Layer 10 of a small transformer language model trained on English Wikipedia (13 layers, counted from 0, width 64).
In attention head 0, each number of a token's query is one row of weights dot the token's vector x. The head spreads its attention over the tokens so far by the softmax of query dot key.

Query weights of the head. A number n stands for (n - 500) times 0.0012.
q0: 503 611 467 428 464 520 310 369 283 326 594 543 391 398 500 440 625 624 350 369 659 604 346 425 479 360 345 526 536 598 490 585 571 384 765 495 522 538 730 589 607 392 480 733 409 409 525 542 578 420 472 489 324 656 501 547 499 530 530 370 228 536 450 445
q1: 226 407 464 434 617 473 734 810 424 560 593 809 429 534 621 663 208 559 518 557 177 563 674 639 722 826 380 351 416 680 463 688 606 697 653 521 293 671 617 542 554 333 326 615 512 640 733 277 426 768 297 358 554 314 547 315 415 433 546 785 551 497 387 635
q2: 653 311 483 417 260 465 452 563 742 490 396 331 689 445 436 706 604 360 611 581 492 429 440 532 680 435 553 501 706 297 723 512 529 498 325 278 506 470 332 416 408 729 560 460 432 484 363 539 524 434 580 608 437 557 591 472 695 462 407 370 545 283 440 377
q3: 909 592 542 558 296 559 366 256 570 432 351 214 559 450 408 445 715 413 434 402 740 429 246 407 402 150 670 709 567 410 595 363 414 302 376 462 643 374 379 464 418 579 608 421 399 471 200 693 595 108 664 618 373 802 338 776 713 382 478 353 340 621 637 385
q4: 965 497 594 663 226 474 303 425 571 444 239 219 561 360 355 583 682 408 469 449 654 368 244 449 368 392 666 668 642 377 648 425 573 290 276 407 789 308 490 424 409 708 679 440 441 525 284 717 652 171 606 623 391 886 619 562 751 455 569 328 339 473 659 263
q5: 478 712 429 635 524 566 454 277 326 476 320 522 455 500 510 303 461 516 468 389 386 492 414 433 220 489 526 584 291 632 179 470 309 519 517 716 477 248 428 592 540 526 459 373 484 420 435 681 406 420 543 465 409 450 272 513 425 479 524 442 248 833 665 463
q6: 808 341 528 605 369 369 471 628 620 474 444 192 434 476 381 650 625 459 304 404 746 421 222 523 509 362 662 621 659 500 737 461 686 339 320 434 747 560 511 455 397 601 724 544 432 535 592 556 678 451 596 555 650 731 762 495 804 435 633 459 493 399 444 356
q7: 659 699 521 588 582 547 362 415 460 497 407 272 497 522 309 392 571 523 446 476 404 530 319 416 145 487 557 551 546 621 403 490 343 426 369 637 635 244 472 548 495 548 543 365 444 484 417 903 479 397 605 431 376 598 454 464 593 485 464 498 239 600 753 223
q8: 281 362 465 434 640 439 490 571 539 489 661 699 588 507 704 574 399 473 560 516 621 466 681 596 570 459 481 469 255 448 447 440 505 631 754 381 329 611 356 358 492 455 460 458 498 526 487 161 544 631 416 592 582 365 396 526 221 580 476 554 618 471 392 663
q9: 639 372 611 605 361 348 505 708 586 496 465 174 548 377 481 755 542 482 286 416 848 421 420 626 547 319 675 483 463 467 694 433 680 451 434 331 652 596 534 295 361 615 582 669 332 538 555 367 679 571 593 543 803 620 730 547 640 399 563 581 544 561 384 402
q10: 399 462 642 518 790 383 491 519 589 656 577 605 468 479 658 643 381 546 640 450 610 481 614 650 541 565 512 567 362 447 413 462 467 542 681 582 475 671 499 407 466 434 574 256 543 652 620 355 523 505 384 539 678 307 341 561 207 650 571 652 619 500 421 733
q11: 692 361 600 691 153 381 626 588 370 515 324 339 486 451 497 507 549 508 330 441 615 552 497 721 615 448 683 543 613 630 649 239 587 530 416 361 681 543 805 436 334 431 554 676 284 439 524 397 627 332 596 542 866 615 728 610 581 373 737 597 720 655 221 650
q12: 444 672 500 346 682 622 508 465 532 476 624 532 527 561 472 425 554 480 625 594 454 358 549 280 343 685 421 374 532 574 441 672 434 349 441 527 379 430 323 502 519 568 441 447 649 566 484 671 432 565 425 424 339 517 481 367 646 609 340 452 383 238 606 313
q13: 337 707 543 448 868 552 462 489 428 580 548 558 401 680 434 483 446 523 588 449 242 613 635 377 567 753 366 558 562 634 334 555 288 478 481 711 492 557 502 756 511 367 585 294 556 522 576 691 415 474 479 377 498 391 351 364 306 562 439 612 546 591 566 621
q14: 601 355 402 562 403 449 635 538 510 434 505 403 604 326 490 524 448 514 421 566 703 543 424 770 437 283 574 439 396 362 682 394 625 642 590 372 545 479 536 448 395 543 347 642 368 435 351 293 632 647 619 525 596 464 506 487 454 447 610 551 551 616 466 368
q15: 398 736 603 678 587 592 334 593 452 607 704 392 520 655 399 593 449 485 591 445 399 495 514 504 371 525 476 384 461 457 372 663 500 353 456 572 489 559 378 554 550 614 447 334 515 710 563 619 331 717 445 395 371 420 520 571 677 545 374 449 456 281 670 198
q16: 512 549 423 619 559 453 730 614 388 519 513 401 578 484 371 349 474 680 484 484 505 620 412 605 592 383 628 512 462 529 517 545 496 585 559 432 634 455 388 480 401 407 528 384 293 340 550 437 548 589 683 440 603 381 471 413 382 414 553 632 607 593 507 438
q17: 429 649 279 377 665 626 446 425 505 434 506 554 476 470 405 394 462 459 569 581 351 523 475 322 587 562 395 473 535 611 404 629 491 464 571 426 394 510 443 575 671 594 674 375 598 431 475 706 393 538 468 363 312 542 341 410 456 427 355 346 301 526 659 385
q18: 161 659 539 663 680 452 285 657 567 698 645 412 380 666 705 541 632 469 526 423 650 408 538 199 501 571 548 499 417 370 451 668 555 445 394 643 426 528 344 415 577 432 662 458 598 609 681 513 471 610 369 539 476 470 501 514 623 551 251 541 455 345 723 560
q19: 677 210 402 276 319 403 496 546 473 398 413 500 434 363 483 461 574 495 259 517 510 526 371 539 331 387 435 694 584 687 559 431 468 624 491 438 509 359 608 376 519 405 620 674 413 250 486 436 662 313 573 568 386 511 522 383 422 446 725 580 524 448 305 621
q20: 608 276 597 647 292 351 654 553 524 385 395 327 550 220 411 502 531 575 230 559 676 550 439 839 466 315 763 553 378 531 705 458 738 588 498 441 791 423 541 620 231 513 432 736 318 452 446 382 686 510 785 627 638 464 654 413 368 439 715 543 566 592 342 527
q21: 401 612 537 670 624 473 476 733 510 686 626 468 568 531 560 567 321 616 551 608 573 488 648 481 530 507 620 331 393 552 449 580 622 379 509 623 597 573 433 527 551 649 490 355 581 763 639 447 453 600 410 299 585 369 406 566 549 500 423 560 562 447 634 501
q22: 590 452 593 314 475 581 541 239 467 317 638 496 530 388 377 362 568 467 289 683 421 513 462 571 573 514 629 552 537 628 519 365 375 397 584 365 528 340 358 664 342 499 538 574 582 424 340 594 499 514 633 531 416 606 414 343 581 583 469 486 459 372 444 434
q23: 452 484 558 590 354 598 246 459 406 416 636 624 512 510 772 646 618 378 498 398 748 296 522 346 435 481 591 448 584 228 614 465 582 333 535 501 392 455 577 365 592 541 368 630 568 717 490 367 510 510 335 594 449 647 724 799 682 612 343 300 425 336 591 476
q24: 548 540 524 607 510 499 530 599 567 372 422 620 607 501 353 589 401 497 553 367 382 530 491 587 364 547 630 512 472 405 433 767 595 456 384 616 556 469 535 423 641 544 491 329 437 571 526 474 479 630 610 345 495 369 581 650 417 313 482 378 517 726 526 656
q25: 511 593 598 458 614 554 578 576 492 334 374 513 411 572 326 732 567 608 676 583 120 652 603 651 477 477 600 443 507 689 292 454 387 583 467 578 632 419 822 612 364 495 418 665 482 533 492 526 409 332 666 451 523 562 648 575 399 275 556 544 676 677 402 663
q26: 583 578 647 419 487 476 525 543 514 594 436 460 475 392 408 666 405 637 446 592 317 558 695 678 637 500 591 395 339 708 400 331 389 486 544 504 637 556 593 689 280 573 437 604 495 545 335 602 491 410 568 472 758 524 502 484 502 534 592 624 633 733 393 495
q27: 487 609 507 607 147 551 259 605 323 620 556 469 468 621 549 789 385 751 238 527 532 463 551 639 384 402 587 352 412 399 539 532 478 496 534 556 561 545 478 530 400 604 291 450 568 640 211 433 593 643 613 446 680 461 611 662 637 530 617 543 512 662 559 452
q28: 479 504 704 661 696 431 748 565 505 614 598 548 516 453 445 506 437 456 472 493 436 558 663 647 624 596 622 494 542 539 407 548 571 478 356 638 595 494 591 580 487 452 536 669 455 612 746 420 525 571 419 414 541 399 382 433 392 445 433 595 640 559 411 755
q29: 561 488 700 554 535 462 441 600 503 723 647 387 419 606 414 669 345 465 381 431 511 591 646 729 652 505 392 387 442 312 429 410 402 454 472 527 477 558 560 393 396 453 337 565 561 631 619 407 389 586 392 520 627 479 467 534 548 662 594 619 615 548 499 474
q30: 508 607 406 514 739 438 807 618 624 483 358 568 592 455 285 296 410 604 828 455 296 551 404 521 499 625 527 625 685 675 490 835 567 519 500 588 578 542 560 588 596 522 742 310 286 334 707 644 508 454 539 316 385 268 350 490 242 265 480 472 464 626 436 662
q31: 410 564 544 658 659 380 455 735 644 718 448 453 495 386 620 544 343 604 523 443 632 448 669 524 656 505 636 357 294 433 498 460 614 459 501 603 553 600 519 439 555 616 587 528 573 652 629 499 500 590 339 450 777 435 478 582 456 528 498 459 567 657 600 604

Each question shows a short text with each token's key, already scaled and adjusted for position as the last token sees it. A number n stands for (n - 500) times 0.0021.

Then comes the last token's vector x. A number n stands for (n - 500) times 0.015.

0 "ck": 540 510 498 482 528 464 525 490 508 540 505 570 470 482 561 443 517 393 413 607 586 242 495 512 466 470 459 504 412 446 486 385
1 " and": 514 558 525 438 498 409 580 410 570 605 588 617 393 460 562 391 523 385 464 616 603 388 483 485 484 479 495 462 517 489 527 497
2 " Junction": 454 558 541 463 514 460 510 431 574 514 545 534 450 471 530 461 441 404 475 574 511 233 450 552 468 529 434 470 420 520 459 391
3 " Road": 447 492 535 509 536 469 534 453 537 535 513 563 456 469 534 454 457 394 445 577 551 228 493 547 472 531 445 473 441 483 467 365
4 " railway": 499 485 502 521 523 496 521 457 544 539 528 566 435 467 574 427 491 366 438 591 564 238 459 533 484 527 452 485 463 542 456 403
5 " station": 517 483 493 534 546 505 556 477 524 562 512 601 422 467 577 432 516 377 418 609 576 269 455 516 491 544 463 493 459 488 511 395
x: 474 300 505 525 539 237 507 550 534 468 532 516 469 412 422 423 393 419 520 526 536 535 482 469 485 456 569 523 509 536 516 579 532 515 516 557 577 481 542 533 368 480 422 521 421 460 462 493 574 441 560 522 580 554 466 543 511 548 345 554 495 547 464 545
Which token does the last token look at most? 1 " and"

0 ",": 535 507 490 436 455 439 533 419 579 568 572 583 388 451 573 410 538 413 446 616 576 399 456 460 515 509 498 472 509 513 547 499
1 " becoming": 490 550 549 452 513 415 589 439 553 614 560 608 389 452 572 412 551 407 483 583 606 463 488 474 500 490 515 506 518 486 513 518
2 " the": 487 527 535 491 524 445 591 451 551 610 559 607 396 451 562 406 520 388 477 602 578 403 494 502 516 486 479 461 566 518 511 490
3 " second": 449 479 566 510 522 419 573 452 540 588 549 581 422 479 553 439 522 382 488 576 571 322 519 486 468 484 494 471 529 536 476 452
4 " young": 501 432 539 545 552 450 581 464 549 575 533 541 428 433 567 437 505 410 453 585 572 318 528 503 488 463 471 453 506 549 456 445
5 "est": 526 485 502 519 524 457 534 483 529 548 553 518 454 501 528 460 475 425 526 555 486 233 470 521 476 444 435 438 498 568 487 444
x: 487 279 481 511 517 172 468 469 529 530 513 529 514 453 526 575 525 593 550 560 503 531 413 470 515 542 567 452 547 511 536 437 563 589 474 521 586 562 442 521 483 510 564 470 396 552 481 470 565 541 533 446 539 475 517 487 468 470 510 454 563 491 454 461
Which token does the last token look at most? 1 " becoming"

0 "the": 527 535 505 471 519 457 548 469 536 560 548 557 450 493 551 442 513 402 480 582 569 276 468 503 488 449 453 490 439 470 490 446
1 " Grade": 496 546 520 469 535 439 562 458 528 567 539 612 435 474 553 418 526 396 433 589 630 373 507 490 501 508 494 498 479 441 505 438
2 " ": 491 499 476 487 469 529 462 516 469 491 466 525 482 501 513 460 510 437 493 512 514 229 432 565 544 513 436 486 440 454 525 431
3 "2": 483 483 556 491 492 463 519 446 531 535 500 565 466 494 511 433 472 465 500 515 514 224 442 521 507 500 464 441 458 476 527 460
4 " Che": 483 435 567 500 519 444 496 462 512 474 475 498 522 505 476 488 468 508 486 521 530 277 559 527 449 455 464 425 393 449 447 395
5 "s": 548 461 529 517 521 497 489 490 489 473 489 503 518 503 487 482 470 462 508 518 510 250 487 546 466 413 444 463 379 432 452 444
x: 524 85 467 460 523 503 520 465 447 396 472 463 521 497 464 541 468 548 455 519 492 441 427 512 493 452 452 495 460 510 493 517 595 518 519 499 487 533 481 484 516 477 460 460 480 448 521 503 560 458 539 625 505 576 513 447 507 498 540 480 438 489 533 594
Which token does the last token look at most, and with what share of its attention? 1 " Grade", with about 60%

0 " ": 479 513 493 534 497 559 471 531 481 512 475 541 448 481 554 441 535 403 489 543 528 170 392 547 536 521 442 469 437 504 532 473
1 "8": 488 528 503 469 477 481 510 485 536 554 521 566 483 461 571 468 528 415 460 512 597 175 454 513 477 488 472 427 435 463 558 435
2 ",": 468 538 559 440 478 415 542 427 577 577 576 576 399 460 560 403 501 412 461 626 537 269 432 480 505 465 467 447 459 508 546 479
3 " gr": 454 461 520 505 544 462 544 455 522 582 555 584 440 410 583 391 495 386 424 552 615 256 503 512 480 418 494 457 440 518 476 502
4 "ade": 495 419 537 531 554 485 549 485 551 555 569 519 464 496 528 420 476 445 496 599 537 221 487 482 460 398 442 443 371 465 485 441
5 " ": 487 494 533 459 429 469 427 472 504 466 497 472 497 522 504 473 493 473 523 495 464 183 404 569 537 459 405 472 392 462 544 439
x: 537 436 503 473 530 421 546 597 519 378 509 509 465 468 502 523 437 476 535 437 547 546 493 492 492 526 537 458 541 495 433 578 552 500 522 516 550 540 522 449 498 526 504 528 465 495 488 442 653 480 502 875 504 521 437 467 451 507 576 437 586 556 470 477
Which token does the last token look at most? 2 ","

0 " from": 541 517 508 452 493 426 565 428 559 586 560 588 416 452 562 439 531 395 466 577 606 476 496 496 507 502 511 521 527 502 503 503
1 " Holl": 483 589 545 438 526 428 545 449 526 548 519 544 465 463 525 446 482 450 467 555 565 339 547 502 462 467 495 487 429 459 441 451
2 "o": 455 547 528 464 507 459 503 470 524 500 495 481 516 494 491 488 448 491 521 517 500 290 526 545 465 436 434 451 421 465 436 421
3 "way": 457 497 525 501 520 476 511 481 524 526 529 514 488 484 521 473 455 427 491 547 520 282 494 552 468 462 433 475 435 498 449 409
4 " cattle": 504 454 523 528 531 475 538 469 537 546 528 535 454 461 542 458 485 412 477 566 543 296 482 540 490 463 449 483 464 539 448 450
5 " do": 537 462 509 582 587 493 597 478 510 556 515 564 454 458 518 451 456 443 499 558 545 343 491 548 481 460 460 499 434 490 445 471
x: 397 259 450 483 417 315 528 500 531 477 472 449 539 499 393 516 463 452 458 521 613 533 350 447 528 476 520 456 520 502 489 437 485 477 582 512 467 462 488 528 425 521 433 509 467 512 462 471 524 418 554 608 484 579 433 599 461 514 574 476 350 518 460 490
Which token does the last token look at most? 5 " do"

0 "s": 518 517 510 483 516 473 531 486 510 534 532 549 470 481 546 465 511 406 454 576 564 333 483 509 490 463 466 492 457 490 500 454
1 " yards": 494 505 506 507 498 499 508 500 510 540 508 557 451 464 560 444 512 413 438 572 565 336 487 505 500 506 475 486 482 517 488 446
2 " of": 470 522 535 491 527 435 571 461 531 589 546 577 429 453 558 433 524 418 493 559 583 455 486 504 498 464 491 504 520 504 492 519
3 " the": 472 497 518 516 533 458 564 476 521 581 539 578 433 458 543 423 506 407 492 565 558 412 495 518 503 465 477 466 549 525 486 495
4 " newly": 505 432 553 544 550 461 562 475 519 553 508 566 436 470 534 441 523 445 481 563 565 383 521 494 475 520 492 463 476 463 495 454
5 " opened": 533 466 502 532 559 490 563 501 510 586 532 571 441 460 551 448 510 400 494 552 565 384 474 522 504 481 474 490 501 512 485 482
x: 536 365 561 561 578 189 551 548 465 509 464 454 413 465 537 459 474 519 524 513 548 506 459 487 513 502 617 515 522 507 527 484 627 472 483 516 532 470 503 515 418 530 473 503 372 540 515 490 614 472 651 498 549 561 540 568 531 498 481 515 564 577 565 526
Which two tokens does the last token look at most, in order? 2 " of", 3 " the"

0 "ed": 542 530 505 459 499 444 552 443 562 574 572 565 424 470 554 449 508 378 481 568 578 362 470 517 510 484 486 509 492 515 486 495
1 "on": 508 545 523 461 537 482 543 492 522 560 524 539 454 479 534 457 481 423 485 570 552 304 479 520 512 466 455 526 417 444 479 435
2 "ian": 470 500 535 489 509 463 545 474 532 568 542 551 435 466 561 464 521 410 496 584 568 328 460 514 510 431 441 522 447 512 492 464
3 " Road": 474 489 523 506 537 485 535 496 506 546 511 559 470 470 556 484 512 400 440 581 581 317 493 527 481 479 459 514 444 481 483 406
4 " (": 508 465 533 528 578 481 581 480 498 571 480 589 451 451 535 447 507 396 500 568 554 361 467 571 481 467 470 529 464 482 437 481
5 "east": 554 487 524 587 558 469 572 476 528 588 494 553 435 438 544 474 493 413 507 540 564 415 517 545 474 529 533 589 453 519 391 478
x: 425 452 463 502 443 245 452 500 521 369 496 507 485 540 452 519 596 467 508 548 547 398 394 455 527 473 584 552 491 430 479 415 466 517 389 549 485 416 454 427 450 452 434 534 507 483 490 426 592 451 581 532 656 530 518 511 515 496 439 500 560 473 359 526
Which two tokens does the last token look at most, in order? 4 " (", 5 "east"

0 "6": 503 516 500 480 494 474 507 473 536 531 526 552 472 472 550 467 515 418 458 537 556 331 459 516 500 499 480 490 473 487 513 463
1 " Canadian": 504 553 502 443 475 475 528 461 550 555 517 541 430 458 550 463 514 436 484 560 568 383 517 504 503 483 467 490 485 498 469 452
2 " title": 477 518 535 483 512 468 542 480 518 567 502 568 431 462 560 448 534 421 458 583 581 440 517 485 508 510 510 549 492 480 490 456
3 " in": 468 491 539 518 543 454 581 482 521 589 539 563 428 462 549 462 529 414 509 563 577 473 489 504 518 489 489 538 510 500 498 500
4 " ": 496 485 506 494 486 491 488 501 491 507 493 511 484 493 511 477 499 442 521 517 503 307 439 557 518 481 454 509 427 481 502 471
5 "2": 519 469 528 551 551 469 561 462 533 546 522 535 485 487 499 477 453 481 527 505 497 333 452 533 486 483 462 468 449 490 495 487
x: 587 440 626 518 417 506 566 541 592 484 439 550 577 470 563 525 536 458 505 499 584 443 440 545 493 499 601 433 428 491 537 552 604 504 483 492 470 440 493 564 396 585 494 499 386 464 338 500 626 478 596 556 598 456 615 548 394 545 565 584 393 453 485 462
Which token does the last token look at most? 3 " in"

0 " directly": 541 531 502 424 471 446 534 442 558 561 552 557 401 479 532 439 493 432 498 575 528 367 466 503 514 529 484 495 483 515 496 472
1 " integrat": 451 546 539 472 508 448 520 457 526 550 541 555 440 478 553 454 502 425 484 528 538 309 465 512 503 480 473 499 472 514 502 480
2 "ed": 481 504 528 504 519 468 558 474 547 583 569 563 422 458 563 447 508 412 487 556 557 369 454 503 530 493 472 468 522 529 526 511
3 " with": 468 485 539 513 546 461 582 484 525 596 546 589 419 449 566 436 537 414 475 574 593 465 483 483 509 487 503 507 519 495 519 513
4 " the": 486 483 524 523 538 470 580 485 524 591 539 588 421 454 551 427 517 413 478 587 567 418 501 499 508 492 483 461 554 516 511 487
5 " Trinity": 531 477 514 540 548 466 547 458 546 534 518 499 480 482 514 464 460 465 520 570 519 318 504 526 484 450 425 458 452 488 459 433
x: 539 230 478 563 483 299 531 515 520 478 608 402 465 485 431 554 468 547 489 524 552 390 413 509 459 504 539 517 493 449 505 485 528 498 495 520 618 493 509 490 518 592 458 495 399 373 464 497 548 443 627 486 534 540 475 515 444 518 490 540 547 414 545 561
Which two tokens does the last token look at most, in order? 3 " with", 4 " the"

0 " Ver": 563 562 493 430 511 421 537 462 509 539 494 537 474 465 504 476 443 433 504 566 539 207 492 569 456 423 442 517 343 465 384 428
1 "t": 497 537 504 484 516 465 527 500 498 524 536 535 474 505 521 472 476 413 497 581 511 158 418 546 461 417 407 444 382 490 472 439
2 "ex": 461 488 547 515 556 475 544 489 524 536 547 534 442 489 548 422 480 420 478 621 508 181 444 493 468 438 410 417 422 486 514 413
3 ",": 464 496 576 510 545 431 606 453 559 623 578 630 367 435 591 388 550 395 438 647 592 371 446 448 520 489 491 474 508 508 572 501
4 " I": 462 402 574 523 570 397 583 493 511 598 511 575 441 457 562 433 559 469 500 601 610 289 525 457 426 412 475 440 383 400 533 444
5 "M": 515 457 532 509 532 468 495 489 524 500 527 490 491 494 545 500 506 500 460 569 488 183 444 478 443 405 394 384 367 456 536 396
x: 562 126 524 451 518 465 452 432 549 467 495 577 482 487 592 486 467 474 537 541 480 453 533 518 480 488 553 479 544 494 493 586 641 470 477 446 527 503 577 568 546 500 571 485 476 464 507 463 558 505 642 514 539 521 460 549 458 524 531 557 497 502 529 426
Which two tokens does the last token look at most, in order? 3 ",", 4 " I"

0 "bu": 528 529 506 517 538 481 543 507 498 536 518 538 503 498 531 471 506 423 472 538 561 290 494 530 482 419 440 484 427 460 474 434
1 "ev": 478 527 510 510 530 488 514 506 495 519 518 527 489 500 533 480 501 436 475 547 527 265 463 531 483 449 436 482 420 475 502 429
2 ",": 486 521 546 479 513 440 568 451 547 581 555 588 409 452 567 426 536 422 453 602 573 416 472 472 507 492 488 478 509 505 540 495
3 " a": 471 478 523 512 536 451 584 469 529 606 536 603 432 454 568 421 550 396 481 567 606 446 502 496 492 472 507 500 540 502 500 517
4 " Canadian": 485 439 551 516 522 445 570 458 555 594 538 550 425 441 561 444 507 416 504 571 570 365 494 510 493 466 456 474 498 521 465 479
5 " Olympic": 519 480 526 521 497 451 518 457 527 554 487 531 455 449 558 464 497 422 473 548 553 296 523 552 501 512 454 492 494 502 457 407
x: 448 330 524 550 531 257 454 502 412 519 423 486 513 462 453 530 521 411 487 506 583 544 367 546 485 529 538 524 423 461 564 546 547 561 467 577 593 492 480 536 443 516 492 542 405 496 441 395 619 499 597 519 569 509 486 405 454 524 440 471 550 392 493 443
Which token does the last token look at most? 3 " a"

0 "ed": 553 538 507 448 499 429 567 427 579 594 591 583 404 462 568 435 510 344 475 586 599 324 462 521 513 480 482 511 490 520 482 493
1 " Physics": 488 525 519 477 502 454 528 458 560 542 532 562 439 457 585 441 515 394 434 629 597 266 465 513 507 471 434 491 448 499 488 400
2 " Labor": 438 500 552 474 514 442 534 466 527 545 512 555 435 458 558 466 511 425 449 607 581 237 492 510 502 480 440 476 424 479 499 388
3 "ator": 466 469 545 518 547 475 536 497 519 544 530 555 468 472 560 451 494 426 442 609 577 235 478 493 496 452 428 478 416 460 513 390
4 "y": 500 483 507 506 515 488 538 506 524 554 534 547 470 484 562 453 502 425 467 607 573 224 469 503 503 426 405 451 438 460 531 408
5 "'": 525 485 496 517 553 502 558 508 497 574 526 608 461 490 543 419 499 368 486 582 572 256 462 545 505 423 430 532 450 440 492 445
x: 475 208 526 530 517 294 518 580 521 394 533 444 528 503 467 600 537 450 515 539 565 445 507 485 495 599 517 509 439 524 468 499 558 457 550 445 549 578 580 521 466 476 515 521 430 443 570 555 637 530 583 536 477 519 427 496 521 482 453 504 469 515 533 586
Which two tokens does the last token look at most, in order? 0 "ed", 1 " Physics"

0 " event": 518 533 516 455 513 450 554 453 529 584 532 607 410 477 588 419 554 381 423 609 630 337 497 481 512 522 494 546 463 444 531 410
1 "u": 484 564 515 448 494 465 563 465 518 570 524 564 431 476 551 453 505 446 496 590 547 231 461 522 488 425 411 463 423 465 506 424
2 "al": 460 525 533 476 528 465 574 474 519 576 548 575 428 473 558 451 511 402 480 608 565 250 456 524 499 437 413 458 445 478 515 441
3 " L": 449 514 497 460 489 518 448 527 466 443 497 460 537 528 477 539 467 485 506 502 463 203 485 558 462 459 432 432 374 495 490 409
4 "D": 474 465 505 474 497 513 484 514 518 500 508 489 513 499 500 479 451 463 490 555 486 195 473 541 456 458 416 408 388 467 467 404
5 "N": 514 472 510 457 501 494 487 497 508 505 501 511 514 485 526 499 490 430 502 535 495 198 422 584 466 462 393 418 413 484 482 424
x: 529 194 534 495 486 408 413 512 507 373 510 548 545 528 572 517 485 466 486 462 475 535 612 515 601 452 564 455 513 488 495 539 581 474 564 514 550 438 590 463 566 480 505 514 423 570 559 531 676 461 612 523 538 473 528 510 492 492 464 545 536 470 557 452
Which token does the last token look at most? 0 " event"

0 " ": 484 510 495 526 498 545 478 523 486 509 481 531 461 485 541 455 527 426 492 533 522 249 418 536 527 516 456 477 452 503 525 480
1 "NA": 486 541 488 503 479 479 516 502 510 534 520 524 498 470 564 476 548 441 476 537 601 296 486 487 456 420 459 439 416 465 526 446
2 "SA": 473 508 489 503 504 485 513 503 524 526 533 519 504 498 541 476 502 430 475 557 531 263 460 519 469 447 430 426 440 488 500 432
3 ".": 502 504 500 497 495 495 522 503 520 537 513 536 454 483 545 423 507 458 449 585 554 310 479 499 553 484 429 411 473 430 572 434
4 " In": 488 425 546 550 593 473 612 512 505 599 553 576 434 469 537 452 525 404 520 572 599 411 499 491 514 461 486 515 476 484 514 498
5 " August": 576 436 534 573 577 465 567 466 529 567 537 554 438 454 537 440 496 399 483 574 548 345 496 492 492 541 502 509 473 516 480 468
x: 621 407 501 418 617 233 471 482 611 439 516 464 455 477 469 500 583 476 412 511 552 479 445 602 520 516 651 542 450 583 512 480 566 435 513 515 589 472 502 511 499 446 464 458 555 469 391 448 557 465 532 484 494 499 560 543 472 445 537 595 562 447 537 433
Which token does the last token look at most? 4 " In"

0 "ton": 527 507 505 481 518 472 530 487 528 537 518 541 467 486 551 442 507 404 447 612 568 279 498 504 490 479 441 478 445 457 494 391
1 ",": 517 539 535 439 489 424 555 419 578 585 571 584 393 448 565 410 518 409 454 613 561 396 468 480 512 493 493 498 501 517 517 492
2 " Virginia": 450 550 535 453 507 437 545 463 564 551 543 541 426 440 549 427 492 448 467 608 543 325 467 483 479 438 432 417 445 512 494 444
3 ";": 477 495 555 521 553 436 583 454 535 575 547 612 397 434 567 405 536 430 438 602 571 411 462 467 523 504 481 445 514 493 563 501
4 " this": 492 450 541 533 562 431 590 469 527 601 534 607 423 464 565 412 555 406 472 590 621 428 530 456 485 488 516 453 546 508 515 501
5 " was": 551 471 484 565 595 492 584 495 503 596 542 602 413 453 559 405 533 396 476 582 582 376 488 488 499 541 504 463 505 479 532 481
x: 509 374 553 462 533 195 482 479 505 454 452 453 541 514 422 413 519 515 475 485 565 513 409 560 474 539 549 507 551 506 534 541 555 473 499 512 551 461 536 498 394 514 314 533 507 485 467 567 547 448 474 481 448 536 584 515 462 516 575 561 520 653 569 516
Which token does the last token look at most? 5 " was"

0 " market": 506 520 512 458 489 464 516 450 543 540 543 567 427 494 551 445 505 409 461 582 550 318 451 510 508 508 467 517 469 496 508 437
1 " area": 501 521 529 482 517 460 546 464 541 554 529 578 434 470 565 443 529 401 442 607 592 373 480 494 500 518 481 505 472 474 516 437
2 ",": 476 524 558 475 517 432 569 439 565 582 565 584 412 460 549 420 511 433 470 597 558 411 468 479 509 487 492 473 503 508 527 503
3 " otherwise": 463 473 591 515 540 421 575 447 547 581 551 586 407 470 537 421 511 447 491 574 542 392 465 482 489 497 510 475 470 499 510 515
4 " having": 494 461 528 548 579 473 589 491 516 588 546 601 420 452 546 414 517 418 475 582 577 426 486 484 501 518 502 454 512 480 537 497
5 " been": 539 482 499 574 575 486 597 497 517 607 545 591 404 452 547 407 522 448 500 568 552 424 478 478 511 529 504 460 505 481 535 510
x: 517 526 475 444 492 244 464 523 529 453 403 436 536 481 478 496 542 568 487 447 503 473 377 528 409 555 581 587 504 462 550 583 571 461 463 517 625 477 517 447 354 518 414 552 491 510 471 514 550 430 506 430 435 482 525 531 349 513 578 567 506 631 460 482
Which token does the last token look at most? 4 " having"

0 " National": 534 552 495 444 468 451 495 436 551 518 512 537 466 482 519 493 457 410 507 530 522 253 492 575 486 474 443 517 466 523 413 422
1 " Master": 473 552 523 445 497 447 532 460 528 543 498 556 447 483 534 452 474 448 485 557 551 262 501 521 480 434 452 514 411 466 436 417
2 " Michael": 478 514 552 482 521 442 545 476 535 549 535 529 434 451 552 447 478 452 473 609 549 283 473 487 491 445 428 466 403 476 484 426
3 " E": 434 473 540 477 544 460 529 489 493 508 489 526 509 501 491 475 499 510 509 519 552 273 519 508 450 418 470 461 337 403 489 451
4 "g": 481 447 541 504 541 494 516 518 482 500 515 536 503 495 500 490 477 460 479 530 532 249 479 536 461 403 447 448 361 461 479 447
5 "or": 525 461 525 529 527 517 509 522 497 511 512 537 480 501 508 466 472 459 469 584 506 242 459 506 479 443 437 454 384 452 504 422
x: 540 28 462 494 508 419 495 518 534 452 486 479 486 519 511 513 470 501 511 507 492 507 469 514 513 502 471 500 480 542 434 515 512 508 547 474 489 501 522 481 455 519 553 521 507 498 527 523 526 449 532 481 507 454 495 526 418 440 521 550 533 539 493 547
Which token does the last token look at most? 2 " Michael"

0 " young": 555 541 507 431 476 416 582 412 579 583 569 556 409 440 567 441 523 410 454 599 604 379 520 487 494 446 479 478 491 539 478 475
1 "est": 490 543 516 478 511 453 558 471 534 562 565 546 447 495 543 445 501 410 484 592 551 253 474 501 477 421 447 465 451 518 505 446
2 " Canadian": 445 547 549 462 514 442 570 448 568 585 552 557 422 451 563 444 512 389 476 603 594 331 511 512 491 466 446 481 475 506 466 436
3 "-": 435 479 569 456 521 442 542 440 531 531 502 524 460 496 493 475 468 457 535 529 502 252 488 573 503 425 417 487 411 463 461 431
4 "born": 493 399 566 521 548 444 567 457 548 588 543 565 431 448 545 441 502 394 504 554 561 284 485 530 476 484 479 474 468 512 478 475
5 " G": 529 480 522 502 514 503 479 510 475 470 483 478 531 511 473 541 461 508 515 486 474 226 504 560 453 442 441 430 377 485 471 426
x: 588 155 508 529 522 518 394 449 486 343 540 654 532 449 555 464 489 529 492 497 555 500 442 485 456 519 490 466 485 522 463 452 589 487 502 450 510 467 531 519 480 492 496 545 465 552 484 473 597 435 604 544 457 476 477 527 472 496 460 416 499 518 520 412
Which token does the last token look at most, and with what share of its attention? 4 "born", with about 30%